Layer 4 of a small transformer language model trained on English Wikipedia (10 layers, counted from 0, width 96).
A neuron adds its activation times its output weights to the MLP's output. To switch it off is to set its activation to zero at one token and run the rest of the model.

Output weights of the MLP neurons that the questions are about. A number n stands for (n - 500) times 0.00076.
n20: 360 548 499 489 487 531 288 163 348 781 388 655 605 497 426 318 494 502 352 614 634 563 564 502 482 405 419 634 106 329 367 261 455 573 650 447 413 174 642 433 384 580 459 357 347 484 621 435 660 323 818 497 502 466 433 674 345 623 583 310 385 346 587 657 370 466 363 510 693 712 338 600 664 390 424 816 444 344 463 397 388 277 664 461 428 601 758 473 442 556 370 616 546 548 495 424
n50: 753 413 510 390 442 837 423 428 660 352 525 486 532 653 649 425 554 609 556 668 356 429 379 183 306 354 504 653 443 292 550 757 499 478 617 440 510 609 517 612 556 605 655 242 310 400 337 360 608 607 288 374 805 454 627 545 296 293 376 375 554 639 440 494 372 646 587 720 596 307 511 540 424 344 488 492 618 461 450 785 707 610 435 419 465 214 569 571 552 296 328 518 632 549 664 469
n68: 531 565 337 212 252 660 511 429 775 350 561 973 503 500 263 377 720 324 579 705 650 483 530 228 434 530 718 517 712 521 346 376 688 607 668 377 513 652 501 656 601 134 347 268 733 379 707 534 321 370 583 300 452 427 246 450 376 553 264 539 497 406 379 289 297 527 517 328 397 669 414 320 460 331 512 500 660 737 614 848 485 571 329 557 439 137 477 484 558 581 629 753 432 653 615 388
n82: 575 347 772 542 407 578 424 625 505 371 581 443 548 479 494 380 576 624 612 731 706 598 483 485 342 678 457 739 749 249 242 256 471 528 599 454 357 667 494 660 623 469 634 431 486 590 864 529 596 163 438 396 425 757 542 569 643 518 479 390 414 651 551 456 445 392 427 320 466 490 492 748 394 580 489 565 360 479 362 320 697 540 732 464 566 485 469 314 377 631 325 621 373 532 445 390
n83: 642 416 543 662 556 515 574 318 442 492 585 358 539 277 431 577 503 405 422 418 268 384 554 733 337 389 624 505 599 497 491 325 392 501 512 285 272 494 537 603 197 561 676 599 332 699 546 607 324 666 447 662 737 501 629 404 767 534 392 567 610 520 580 503 505 511 604 350 581 311 534 650 389 680 321 594 285 313 695 612 455 368 531 918 453 540 427 471 710 576 414 611 410 305 169 425
n91: 192 570 638 722 494 597 595 401 410 471 608 465 547 577 511 416 748 549 516 612 498 257 629 417 403 548 228 543 373 447 545 237 382 465 481 163 554 433 557 617 588 472 681 581 571 522 639 392 434 549 833 501 662 115 673 381 450 470 505 464 425 373 394 547 208 600 574 465 311 460 374 444 539 492 308 529 623 500 923 397 491 424 446 415 588 614 155 199 716 688 420 310 443 274 501 674
n94: 569 794 415 507 734 527 666 568 642 395 501 497 544 596 512 416 254 356 479 432 642 692 780 543 708 207 401 484 662 488 295 488 446 458 479 614 609 499 505 460 389 720 450 376 411 399 557 572 416 480 670 519 686 419 473 804 580 590 638 516 636 473 577 450 481 728 548 290 283 349 318 421 507 494 509 525 477 594 420 336 529 423 413 473 464 521 361 614 724 553 353 286 652 642 327 505
n103: 570 623 393 412 389 583 131 509 796 418 498 331 275 543 312 407 497 423 701 346 470 707 454 452 594 359 439 491 509 476 558 310 293 380 413 636 628 409 513 697 511 522 358 496 412 498 513 574 728 358 353 540 536 495 405 531 452 475 540 552 513 308 658 307 499 615 449 811 534 664 416 422 586 287 666 323 628 510 384 453 184 824 771 389 284 191 574 472 512 488 290 660 590 461 725 496
n113: 562 389 423 855 803 398 522 496 545 329 354 538 303 424 698 581 800 387 547 362 402 597 238 335 578 596 581 736 625 209 265 532 740 507 755 471 501 460 602 479 701 549 762 378 465 785 457 555 479 489 756 552 606 659 334 308 335 518 568 654 528 626 408 291 466 587 318 460 383 427 590 692 518 505 667 231 612 700 573 866 394 388 689 545 578 227 342 709 486 600 639 549 582 629 580 756
n119: 442 394 236 649 324 276 615 132 522 570 583 712 708 623 468 485 436 621 359 576 598 425 507 544 333 530 517 615 857 481 430 322 360 693 580 357 412 441 349 489 427 347 441 501 474 313 410 620 611 275 910 340 455 252 506 326 442 347 540 676 244 552 447 584 649 409 452 292 396 610 592 401 440 505 785 536 421 406 328 788 560 570 609 594 554 672 646 463 563 450 444 401 296 737 805 543
n130: 678 477 237 687 700 602 225 447 468 565 524 573 386 488 358 320 530 579 478 480 380 656 368 341 241 490 865 479 511 519 244 291 452 573 414 270 650 453 362 504 339 596 511 450 525 579 551 340 643 283 671 501 410 681 473 795 487 315 488 468 564 542 582 579 624 359 407 404 783 469 426 429 412 418 460 682 548 561 729 437 616 501 501 458 511 507 643 534 540 533 462 630 555 448 385 361
n151: 452 508 663 677 430 551 522 497 514 520 179 614 507 586 602 512 625 611 287 365 520 411 381 546 428 687 260 441 636 405 385 336 578 464 450 513 454 581 393 426 423 521 593 657 402 654 413 317 73 407 569 495 729 449 519 732 649 315 389 551 533 627 579 491 557 530 542 541 405 477 494 318 363 704 660 239 543 437 584 263 557 410 361 538 466 733 427 718 611 596 424 572 194 591 457 457
n181: 521 406 287 439 309 408 570 458 445 396 786 256 485 252 437 374 620 473 419 391 517 469 640 525 474 683 329 390 760 330 545 361 582 480 374 492 360 451 767 483 636 455 644 655 269 461 321 381 457 421 711 677 589 120 369 351 360 713 544 582 512 528 387 582 569 715 492 601 558 648 478 515 626 702 523 484 672 538 490 563 497 524 378 394 614 557 443 535 645 605 573 469 742 413 310 469
n204: 511 585 673 321 639 564 43 616 298 702 622 592 442 347 527 532 421 381 237 371 649 696 619 557 361 418 589 476 466 491 424 483 300 211 681 477 591 511 479 392 128 462 452 319 669 456 531 516 355 449 615 516 843 397 742 509 587 446 627 457 361 591 520 393 448 576 358 297 346 549 319 683 617 509 782 415 656 654 581 434 581 552 368 231 226 710 430 588 400 412 396 604 530 656 524 360
n218: 455 531 553 374 415 532 433 519 249 378 574 320 718 446 516 622 477 588 396 535 176 652 429 587 395 629 922 633 461 507 507 261 335 621 642 396 668 609 612 435 338 431 559 455 436 483 450 490 470 138 352 489 376 451 289 603 690 215 265 415 451 551 362 554 548 270 635 523 441 309 585 277 567 314 104 508 635 451 513 210 574 599 500 707 547 671 233 592 504 519 548 568 219 696 664 672
n235: 466 788 387 479 262 473 622 539 378 341 791 361 457 565 607 647 627 258 303 548 463 531 169 454 472 714 431 515 596 661 444 727 256 400 441 556 671 414 486 722 371 555 451 493 378 418 446 488 607 426 596 443 438 468 222 524 374 534 449 291 646 480 731 640 454 557 171 588 285 619 434 299 566 663 497 507 615 356 466 439 514 567 493 774 729 877 644 645 638 601 599 579 405 858 422 364

Each question names a token from some text and the token that comes next. It shows the activations a of the neurons there, in the order above. A number n stands for (n - 500) times 0.022.

Then comes g, the gradient of the next token's log-probability with respect to the MLP's output, scaled to length 1. A neuron's effect is roughly proportional to its activation times (output weights . g). A number n stands for (n - 500) times 0.00086.

"ed", then " $"
a: 507 474 516 501 518 492 501 540 477 509 481 534 687 499 500 504
g: 394 407 595 549 242 552 508 545 550 625 466 567 317 570 717 437 442 445 631 541 290 456 558 673 322 462 567 279 452 367 470 564 406 337 455 521 592 586 611 597 543 463 656 424 353 458 745 514 552 634 566 665 469 335 520 587 673 760 401 514 332 535 416 461 226 514 617 681 569 315 432 371 361 488 269 364 520 372 468 554 620 573 314 647 308 399 526 477 310 540 461 441 619 397 559 438
Which neuron, switched off, raises the next token's probability most? n50

" ", then "2"
a: 487 481 498 507 521 500 504 498 497 485 16 486 499 501 516 459
g: 378 534 449 465 649 437 607 439 509 527 484 398 432 626 518 438 702 562 578 307 598 617 383 440 720 696 479 499 586 501 575 536 479 534 606 621 614 684 688 444 559 337 494 408 350 487 524 458 347 445 521 358 570 455 534 623 409 580 390 225 431 718 450 768 546 548 498 464 459 381 210 282 489 895 504 565 361 688 427 548 567 448 696 508 504 324 481 515 506 683 427 564 655 583 567 630
Switching off which neuron hurts the next token most? n130

" a", then "ction"
a: 436 496 491 512 507 514 501 497 496 501 496 476 497 515 492 510
g: 489 488 484 740 396 571 417 215 353 605 465 429 420 488 517 352 441 418 444 508 573 471 528 667 425 702 588 599 444 401 418 442 622 370 514 432 555 409 674 582 609 368 434 404 551 538 300 556 488 477 412 565 443 464 421 397 515 587 494 414 430 514 651 539 477 670 551 653 550 471 687 252 560 693 570 440 522 271 634 536 358 368 659 290 466 559 173 395 696 301 722 300 411 553 676 368
Switching off which neuron hurts the next token most? n91

"ell", then ","
a: 489 498 427 483 504 714 487 495 468 510 489 513 480 513 499 468
g: 463 753 419 461 423 584 516 399 600 555 296 449 541 436 520 390 599 290 487 322 520 532 458 726 499 469 488 391 612 500 610 652 720 301 432 409 391 560 630 476 471 620 604 597 332 421 464 642 506 716 640 334 534 530 559 356 416 525 344 510 180 375 557 545 235 424 642 391 639 443 606 682 474 364 579 657 599 513 675 561 550 394 427 593 423 446 434 671 693 329 418 354 336 593 521 413
Switching off which neuron hurts the next token most? n91

"ec", then "ution"
a: 482 495 482 399 472 487 497 388 525 546 488 500 500 513 502 528
g: 340 597 496 488 460 459 519 609 511 588 598 500 583 341 464 820 722 591 494 502 425 243 461 516 657 306 442 368 543 403 457 422 258 570 522 278 544 585 639 305 459 535 458 563 512 628 547 606 464 378 525 621 466 576 653 453 305 538 431 763 383 387 546 495 563 715 657 654 342 781 500 580 585 587 432 455 390 609 392 540 417 286 427 571 475 480 281 470 659 482 678 374 425 454 546 335
Switching off which neuron hurts the next token most? n82

" inv", then "est"
a: 506 503 477 421 494 503 483 487 486 505 487 515 489 516 496 505
g: 490 637 613 554 448 515 301 591 395 401 650 467 540 430 395 331 707 283 516 540 230 604 422 479 307 470 586 642 474 591 611 637 601 498 610 569 558 442 581 490 593 443 509 492 488 589 505 275 383 500 579 594 745 597 736 508 444 430 357 522 479 732 479 235 668 527 418 526 368 427 497 441 509 709 428 623 447 424 495 430 317 371 708 463 436 510 525 361 223 550 539 491 691 542 376 776
Which neuron, switched off, raises the next token's probability most? n82

" with", then " three"
a: 499 484 503 500 496 513 498 492 497 495 508 477 501 487 483 433
g: 581 269 559 414 752 536 452 459 575 332 446 447 260 554 570 435 418 544 653 452 315 536 458 490 330 480 379 636 537 137 507 387 600 429 377 551 610 334 444 536 484 392 475 440 634 528 621 402 551 625 620 428 487 447 469 542 532 431 261 582 282 546 513 620 641 286 551 459 582 743 631 501 391 564 421 392 460 726 380 375 646 562 328 305 675 522 439 398 496 252 441 421 640 537 518 595
Switching off which neuron hurts the next token most? n235

"a", then " H"
a: 494 489 498 479 501 493 424 517 500 500 490 486 514 489 482 440
g: 524 536 439 747 470 285 231 584 495 559 678 473 721 434 555 613 549 355 632 355 445 530 391 527 446 503 542 389 468 373 313 385 478 564 727 817 359 436 617 534 558 598 457 512 442 586 556 348 601 496 571 563 487 354 595 558 687 537 505 862 426 590 517 550 603 475 381 405 330 429 388 431 571 322 489 489 291 539 697 523 350 408 677 494 477 467 392 374 700 403 376 604 598 412 611 428
Switching off which neuron hurts the next token most? n235

"2", then "0"
a: 502 525 499 502 532 498 500 494 487 517 479 498 502 487 520 495
g: 649 651 552 593 563 641 310 633 664 518 370 508 432 485 492 610 620 610 534 583 339 485 531 526 474 445 541 418 512 301 413 525 656 474 567 547 476 638 620 471 419 542 522 393 557 555 491 480 354 524 583 756 316 330 741 685 428 696 602 466 405 580 270 496 388 520 458 363 620 341 322 397 306 634 446 812 467 221 644 416 398 428 359 530 386 405 636 439 577 358 507 430 592 392 335 326
Switching off which neuron hurts the next token most? n83

" |", then " C"
a: 510 503 499 501 493 467 503 498 509 465 494 500 508 508 503 496
g: 570 338 550 482 685 473 354 485 407 619 348 647 455 509 462 487 688 414 562 571 359 659 500 396 521 385 620 510 612 610 629 544 379 358 534 603 469 343 382 443 568 418 569 504 636 703 364 592 283 666 474 505 220 486 613 594 662 626 593 567 654 540 417 463 343 510 466 278 597 608 460 582 332 491 480 287 587 233 738 577 376 637 393 553 478 581 496 372 454 630 330 552 747 287 558 455
Switching off which neuron hurts the next token most? n119

"aid", then " that"
a: 502 467 437 487 502 497 339 498 511 500 502 592 467 476 514 502
g: 478 502 570 427 440 697 731 523 571 744 759 735 330 436 651 518 261 484 398 734 502 376 542 472 369 543 535 530 541 526 563 400 458 532 378 447 300 622 630 448 540 383 639 709 472 469 647 535 573 474 482 613 416 562 457 474 432 569 421 431 501 555 265 667 610 493 605 688 768 400 548 529 787 644 388 591 461 549 537 439 618 650 527 289 511 373 591 418 406 505 314 456 605 402 544 677
Switching off which neuron hurts the next token most? n94

" st", then "al"
a: 481 485 502 488 497 506 502 533 493 495 501 497 484 499 501 507
g: 559 632 405 414 465 504 275 522 471 754 403 610 416 354 448 487 486 463 591 566 549 481 413 304 324 372 578 848 374 319 664 529 524 260 419 702 434 655 390 299 264 605 420 500 439 465 589 518 419 439 391 643 489 612 539 486 421 439 549 468 483 230 675 573 563 342 646 468 420 507 742 572 487 646 352 408 494 354 513 478 578 675 463 317 504 564 585 240 521 448 489 555 633 548 477 424
Switching off which neuron hurts the next token most? n103

" the", then " h"
a: 484 494 508 501 500 499 501 538 512 488 502 494 521 498 497 504
g: 680 403 644 408 498 557 387 438 544 586 729 677 404 415 504 439 594 505 552 431 580 446 482 505 507 320 380 478 393 706 420 476 626 639 667 688 402 365 295 636 289 235 613 509 611 374 521 341 741 514 532 609 577 577 600 306 285 547 372 617 518 476 653 380 623 480 465 660 522 744 526 556 584 402 464 472 287 686 432 587 500 529 618 381 487 453 605 556 512 498 284 361 446 594 734 531
Switching off which neuron hurts the next token most? n103

" tra", then "ck"
a: 466 502 513 509 510 504 504 491 500 479 514 495 513 480 505 483
g: 412 405 407 430 552 594 434 511 444 398 556 401 508 629 570 354 658 580 457 456 476 537 561 525 690 751 409 533 446 582 450 642 566 57 396 477 616 455 673 390 314 334 359 675 549 710 445 385 467 498 564 611 267 477 573 539 526 446 358 568 412 698 671 594 610 521 674 264 646 629 303 510 432 364 440 475 438 721 643 555 426 470 461 583 361 499 398 630 448 411 555 618 384 516 391 652
Switching off which neuron hurts the next token most? n119

"|", then " Year"
a: 542 507 490 518 492 500 488 505 507 540 484 522 524 500 499 513
g: 446 478 561 442 579 437 279 510 412 523 166 460 475 504 374 464 576 358 585 566 614 466 507 444 387 682 357 368 551 637 494 460 483 609 437 205 717 384 648 414 526 630 372 479 418 442 434 474 536 404 475 642 446 520 501 559 611 334 485 362 621 331 296 583 700 483 603 337 586 544 635 350 572 485 602 802 363 513 195 506 385 549 454 708 286 503 521 616 484 425 284 557 570 415 415 584
Which neuron, switched off, raises the next token's probability most? n130

"2", then " |"
a: 469 499 502 489 488 498 507 487 506 505 491 499 500 494 681 499
g: 700 558 511 394 471 289 326 507 377 538 409 408 563 472 486 544 454 406 410 527 626 526 589 526 650 649 590 640 472 646 214 510 422 440 381 536 468 444 577 554 510 186 649 544 498 533 426 334 412 464 383 361 536 729 679 407 565 375 665 319 240 558 516 401 512 338 489 539 599 579 537 666 444 596 431 507 725 427 521 372 488 563 332 423 616 509 354 616 603 632 599 651 505 525 839 293
Switching off which neuron hurts the next token most? n218

"O", then "L"
a: 495 505 489 508 499 502 500 494 461 488 500 500 498 502 502 490
g: 521 321 571 430 488 599 464 555 636 544 547 336 538 691 444 408 605 545 440 544 610 502 504 605 306 483 496 505 570 522 713 491 539 574 493 461 610 385 561 622 218 472 652 814 540 626 454 426 473 571 450 582 460 569 558 471 484 313 668 425 477 455 585 653 510 496 597 449 616 704 303 509 460 556 455 411 655 511 431 599 473 345 432 277 774 543 519 351 536 497 525 797 277 464 786 187
Switching off which neuron hurts the next token most? n113

" sh", then "a"
a: 500 490 503 489 506 488 448 485 517 501 509 540 503 491 499 500
g: 425 273 407 470 516 677 272 445 504 580 435 494 571 457 447 496 478 550 760 652 437 347 499 468 396 521 505 536 495 323 520 541 494 804 603 360 611 454 401 408 455 500 738 408 467 499 401 426 437 593 420 504 538 472 558 700 647 544 282 289 717 324 419 565 525 474 656 488 465 488 646 398 765 422 345 403 606 294 489 553 342 589 873 388 554 511 713 523 425 477 441 459 632 386 540 523
Switching off which neuron hurts the next token most? n94

" f", then "ur"
a: 500 507 474 500 500 502 485 586 500 505 501 547 500 519 500 502
g: 430 722 604 372 604 408 549 537 625 552 544 369 542 681 640 521 442 338 648 635 592 378 549 412 87 586 467 562 596 486 390 574 578 503 434 330 699 510 460 523 587 345 379 490 311 442 686 457 494 456 441 427 375 438 419 342 516 400 550 541 578 440 652 365 343 643 643 458 337 460 430 656 685 173 459 418 382 670 479 583 647 421 781 544 601 515 540 531 612 555 431 508 591 400 554 658
Switching off which neuron hurts the next token most? n103

"ade", then "."
a: 588 488 518 474 502 494 513 507 486 500 492 563 479 485 497 491
g: 547 577 512 577 265 627 735 307 577 358 558 665 190 438 659 600 510 378 445 623 709 496 423 453 654 456 434 362 640 371 677 583 515 622 516 400 515 457 236 484 434 566 147 489 492 657 361 609 485 491 442 480 478 584 407 359 544 242 550 601 376 474 479 585 547 691 626 521 391 476 800 498 434 375 566 414 472 450 463 539 508 438 650 543 493 425 367 352 415 617 502 486 557 613 404 661
Which neuron, switched off, raises the next token's probability most? n20

"ing", then " while"
a: 515 480 503 514 500 501 490 508 500 500 499 532 545 488 399 514
g: 582 325 410 435 679 520 466 449 600 455 457 711 485 717 409 333 639 379 448 564 615 356 508 600 538 498 358 574 445 571 475 706 528 521 643 531 404 453 386 544 575 436 217 604 384 417 466 611 463 574 423 705 707 631 511 646 712 511 517 550 352 680 442 490 291 478 625 636 527 201 669 467 475 461 638 433 382 303 539 619 544 626 496 527 748 430 716 297 629 636 498 361 414 408 484 481
Switching off which neuron hurts the next token most? n218

"oot", then "s"
a: 552 487 516 500 498 502 505 490 493 512 503 493 484 499 564 485
g: 536 558 589 523 365 412 529 481 645 433 455 585 391 356 600 252 412 476 632 545 497 430 560 408 463 639 608 552 580 583 327 317 128 411 484 662 401 201 555 214 496 331 475 552 558 609 240 590 643 461 454 424 465 593 569 288 578 522 526 450 678 543 542 608 474 389 502 380 701 411 510 717 454 593 647 426 523 444 373 452 594 483 583 307 674 575 675 550 608 763 466 504 542 526 502 533
Which neuron, switched off, raises the next token's probability most? n218

"ve", then " Bro"
a: 479 494 394 492 512 531 485 496 497 495 501 495 420 499 517 496
g: 564 374 392 332 413 672 233 546 346 560 586 456 589 583 632 404 495 524 354 381 224 503 541 581 771 394 498 712 548 577 535 611 464 500 439 699 279 396 449 393 830 569 820 509 524 575 508 609 508 518 585 425 391 507 394 478 524 430 442 588 359 514 486 650 438 727 438 446 429 461 545 530 439 517 533 414 442 468 458 529 786 549 567 508 432 655 588 631 366 304 224 495 574 489 568 567
Switching off which neuron hurts the next token most? n68

" rel", then "ie"
a: 508 488 510 487 491 506 501 521 523 476 497 492 511 522 491 512
g: 397 222 418 342 731 591 505 588 596 461 533 617 462 739 220 436 457 496 342 630 434 530 578 443 387 538 607 646 500 426 618 525 410 611 471 521 464 461 315 469 773 527 290 467 470 373 422 579 601 628 481 411 469 595 515 592 374 550 452 762 308 362 672 275 540 642 440 293 517 677 449 486 674 409 475 270 561 531 346 468 652 583 380 335 534 444 349 467 618 324 519 551 551 520 580 478
Switching off which neuron hurts the next token most? n103

"ann", then "ed"
a: 504 496 516 489 503 490 469 516 497 496 484 503 500 500 498 497
g: 608 525 612 537 489 469 436 432 558 499 455 376 503 551 566 719 630 501 626 489 393 723 477 349 578 400 503 582 452 530 413 399 399 447 546 774 546 486 501 741 594 516 457 595 379 427 553 459 643 574 519 514 598 586 326 475 557 370 444 384 699 533 664 704 553 392 519 651 477 479 589 495 483 454 484 463 847 496 368 599 239 208 457 588 501 519 706 706 665 310 568 779 585 351 451 300
Switching off which neuron hurts the next token most? n103

"|", then " "
a: 548 515 499 499 490 546 497 488 503 605 485 523 481 506 501 516
g: 408 583 456 461 489 398 557 426 420 475 543 318 459 862 640 434 283 368 606 538 456 510 463 666 447 578 482 599 474 492 638 483 181 542 459 499 398 580 374 569 443 276 565 503 373 497 436 406 712 398 424 475 672 488 655 324 264 604 526 390 377 443 572 576 603 375 498 515 451 491 595 523 531 534 503 485 675 483 707 399 544 537 626 481 710 349 289 392 451 363 757 610 309 693 661 631
Switching off which neuron hurts the next token most? n119

"ity", then "\"."
a: 501 513 499 503 512 487 476 501 492 494 500 489 490 502 528 497
g: 440 359 465 490 450 585 572 472 599 559 590 522 418 603 450 446 628 379 590 482 474 556 502 342 580 503 485 631 511 431 480 710 539 696 401 537 359 507 420 596 483 573 349 554 440 878 313 679 395 521 404 598 597 637 458 395 247 654 379 519 790 523 437 743 536 681 446 481 269 108 504 331 429 477 451 548 455 514 533 624 572 518 563 503 368 467 500 603 300 545 458 209 512 502 436 489
Which neuron, switched off, raises the next token's probability most? n218

" from", then " him"
a: 473 504 514 469 505 497 498 491 531 500 502 480 500 503 500 412
g: 460 525 513 466 377 511 836 348 351 506 673 726 556 332 527 613 512 577 540 837 455 520 571 224 425 591 444 561 397 581 528 717 475 440 640 413 598 440 440 578 614 709 369 780 634 410 328 445 738 543 442 485 506 610 401 508 301 531 642 426 583 524 471 574 449 385 382 443 550 508 693 516 563 434 434 452 291 506 548 534 597 475 508 373 598 524 601 459 492 730 492 417 571 371 596 733
Which neuron, switched off, raises the next token's probability most? n235

"ri", then "e"
a: 520 482 285 493 495 501 476 514 484 511 498 500 499 481 461 522
g: 468 256 590 507 450 430 413 538 489 370 413 726 511 332 320 400 572 461 585 405 705 582 492 720 550 410 360 682 504 441 308 607 305 273 162 543 566 638 528 596 556 700 364 513 430 481 634 319 506 302 548 409 601 385 488 614 412 434 251 471 317 474 430 459 464 544 491 496 473 475 628 376 614 424 473 245 468 437 380 593 508 482 461 582 678 573 530 412 528 375 583 542 483 360 747 631
Which neuron, switched off, raises the next token's probability most? n68

"ue", then " her"
a: 510 485 494 499 503 488 523 510 491 500 513 537 513 486 497 526
g: 523 431 536 400 511 439 497 371 503 389 655 454 710 341 681 571 456 417 543 828 535 395 557 425 656 517 491 719 421 406 508 504 318 606 718 443 362 492 498 508 500 518 585 461 453 557 617 419 540 475 463 578 484 242 457 228 309 432 592 466 287 625 514 435 628 465 317 373 427 386 725 340 567 430 584 444 545 441 739 408 528 422 717 316 422 421 634 488 656 578 558 497 648 758 533 675
Which neuron, switched off, raises the next token's probability most? n151

" d", then "own"
a: 510 483 506 449 493 512 490 484 511 500 504 518 496 495 494 504
g: 523 434 522 428 652 488 410 502 311 661 785 523 500 618 417 482 551 542 546 488 337 373 429 579 488 376 444 385 612 429 638 533 364 549 449 608 765 596 403 652 787 601 474 499 551 530 612 707 495 461 486 413 355 571 501 372 519 357 448 594 857 623 530 505 577 456 555 448 614 479 579 693 553 600 454 417 567 569 286 509 735 482 582 303 499 468 479 443 341 661 517 326 717 619 669 753
Which neuron, switched off, raises the next token's probability most? n82

"6", then " |\n"
a: 466 502 500 468 505 426 535 496 501 497 493 559 533 487 704 488
g: 367 513 659 617 407 654 822 455 623 422 463 603 502 624 465 439 457 512 533 443 229 334 477 426 586 280 488 580 441 500 617 447 536 579 381 684 451 342 519 404 716 522 254 473 550 426 470 605 604 515 483 559 494 307 460 504 482 547 458 485 614 434 556 599 486 737 402 419 503 555 602 376 507 422 485 285 428 580 280 624 525 558 647 421 259 558 569 404 365 276 322 491 349 341 610 819
Which neuron, switched off, raises the next token's probability most? n218

"1", then " |\n\n"
a: 544 495 512 493 450 503 496 496 510 491 494 550 498 489 493 398
g: 398 448 634 580 443 667 767 458 547 224 555 496 613 495 387 545 248 627 446 359 582 416 499 374 736 283 411 354 477 570 580 501 572 398 499 568 428 264 757 618 702 557 277 490 547 368 495 543 656 585 481 437 535 288 281 474 672 516 572 464 565 420 742 423 507 654 564 313 594 483 503 494 441 568 462 415 444 539 368 632 400 544 594 488 357 556 563 405 552 283 516 487 299 605 432 619
Which neuron, switched off, raises the next token's probability most? n151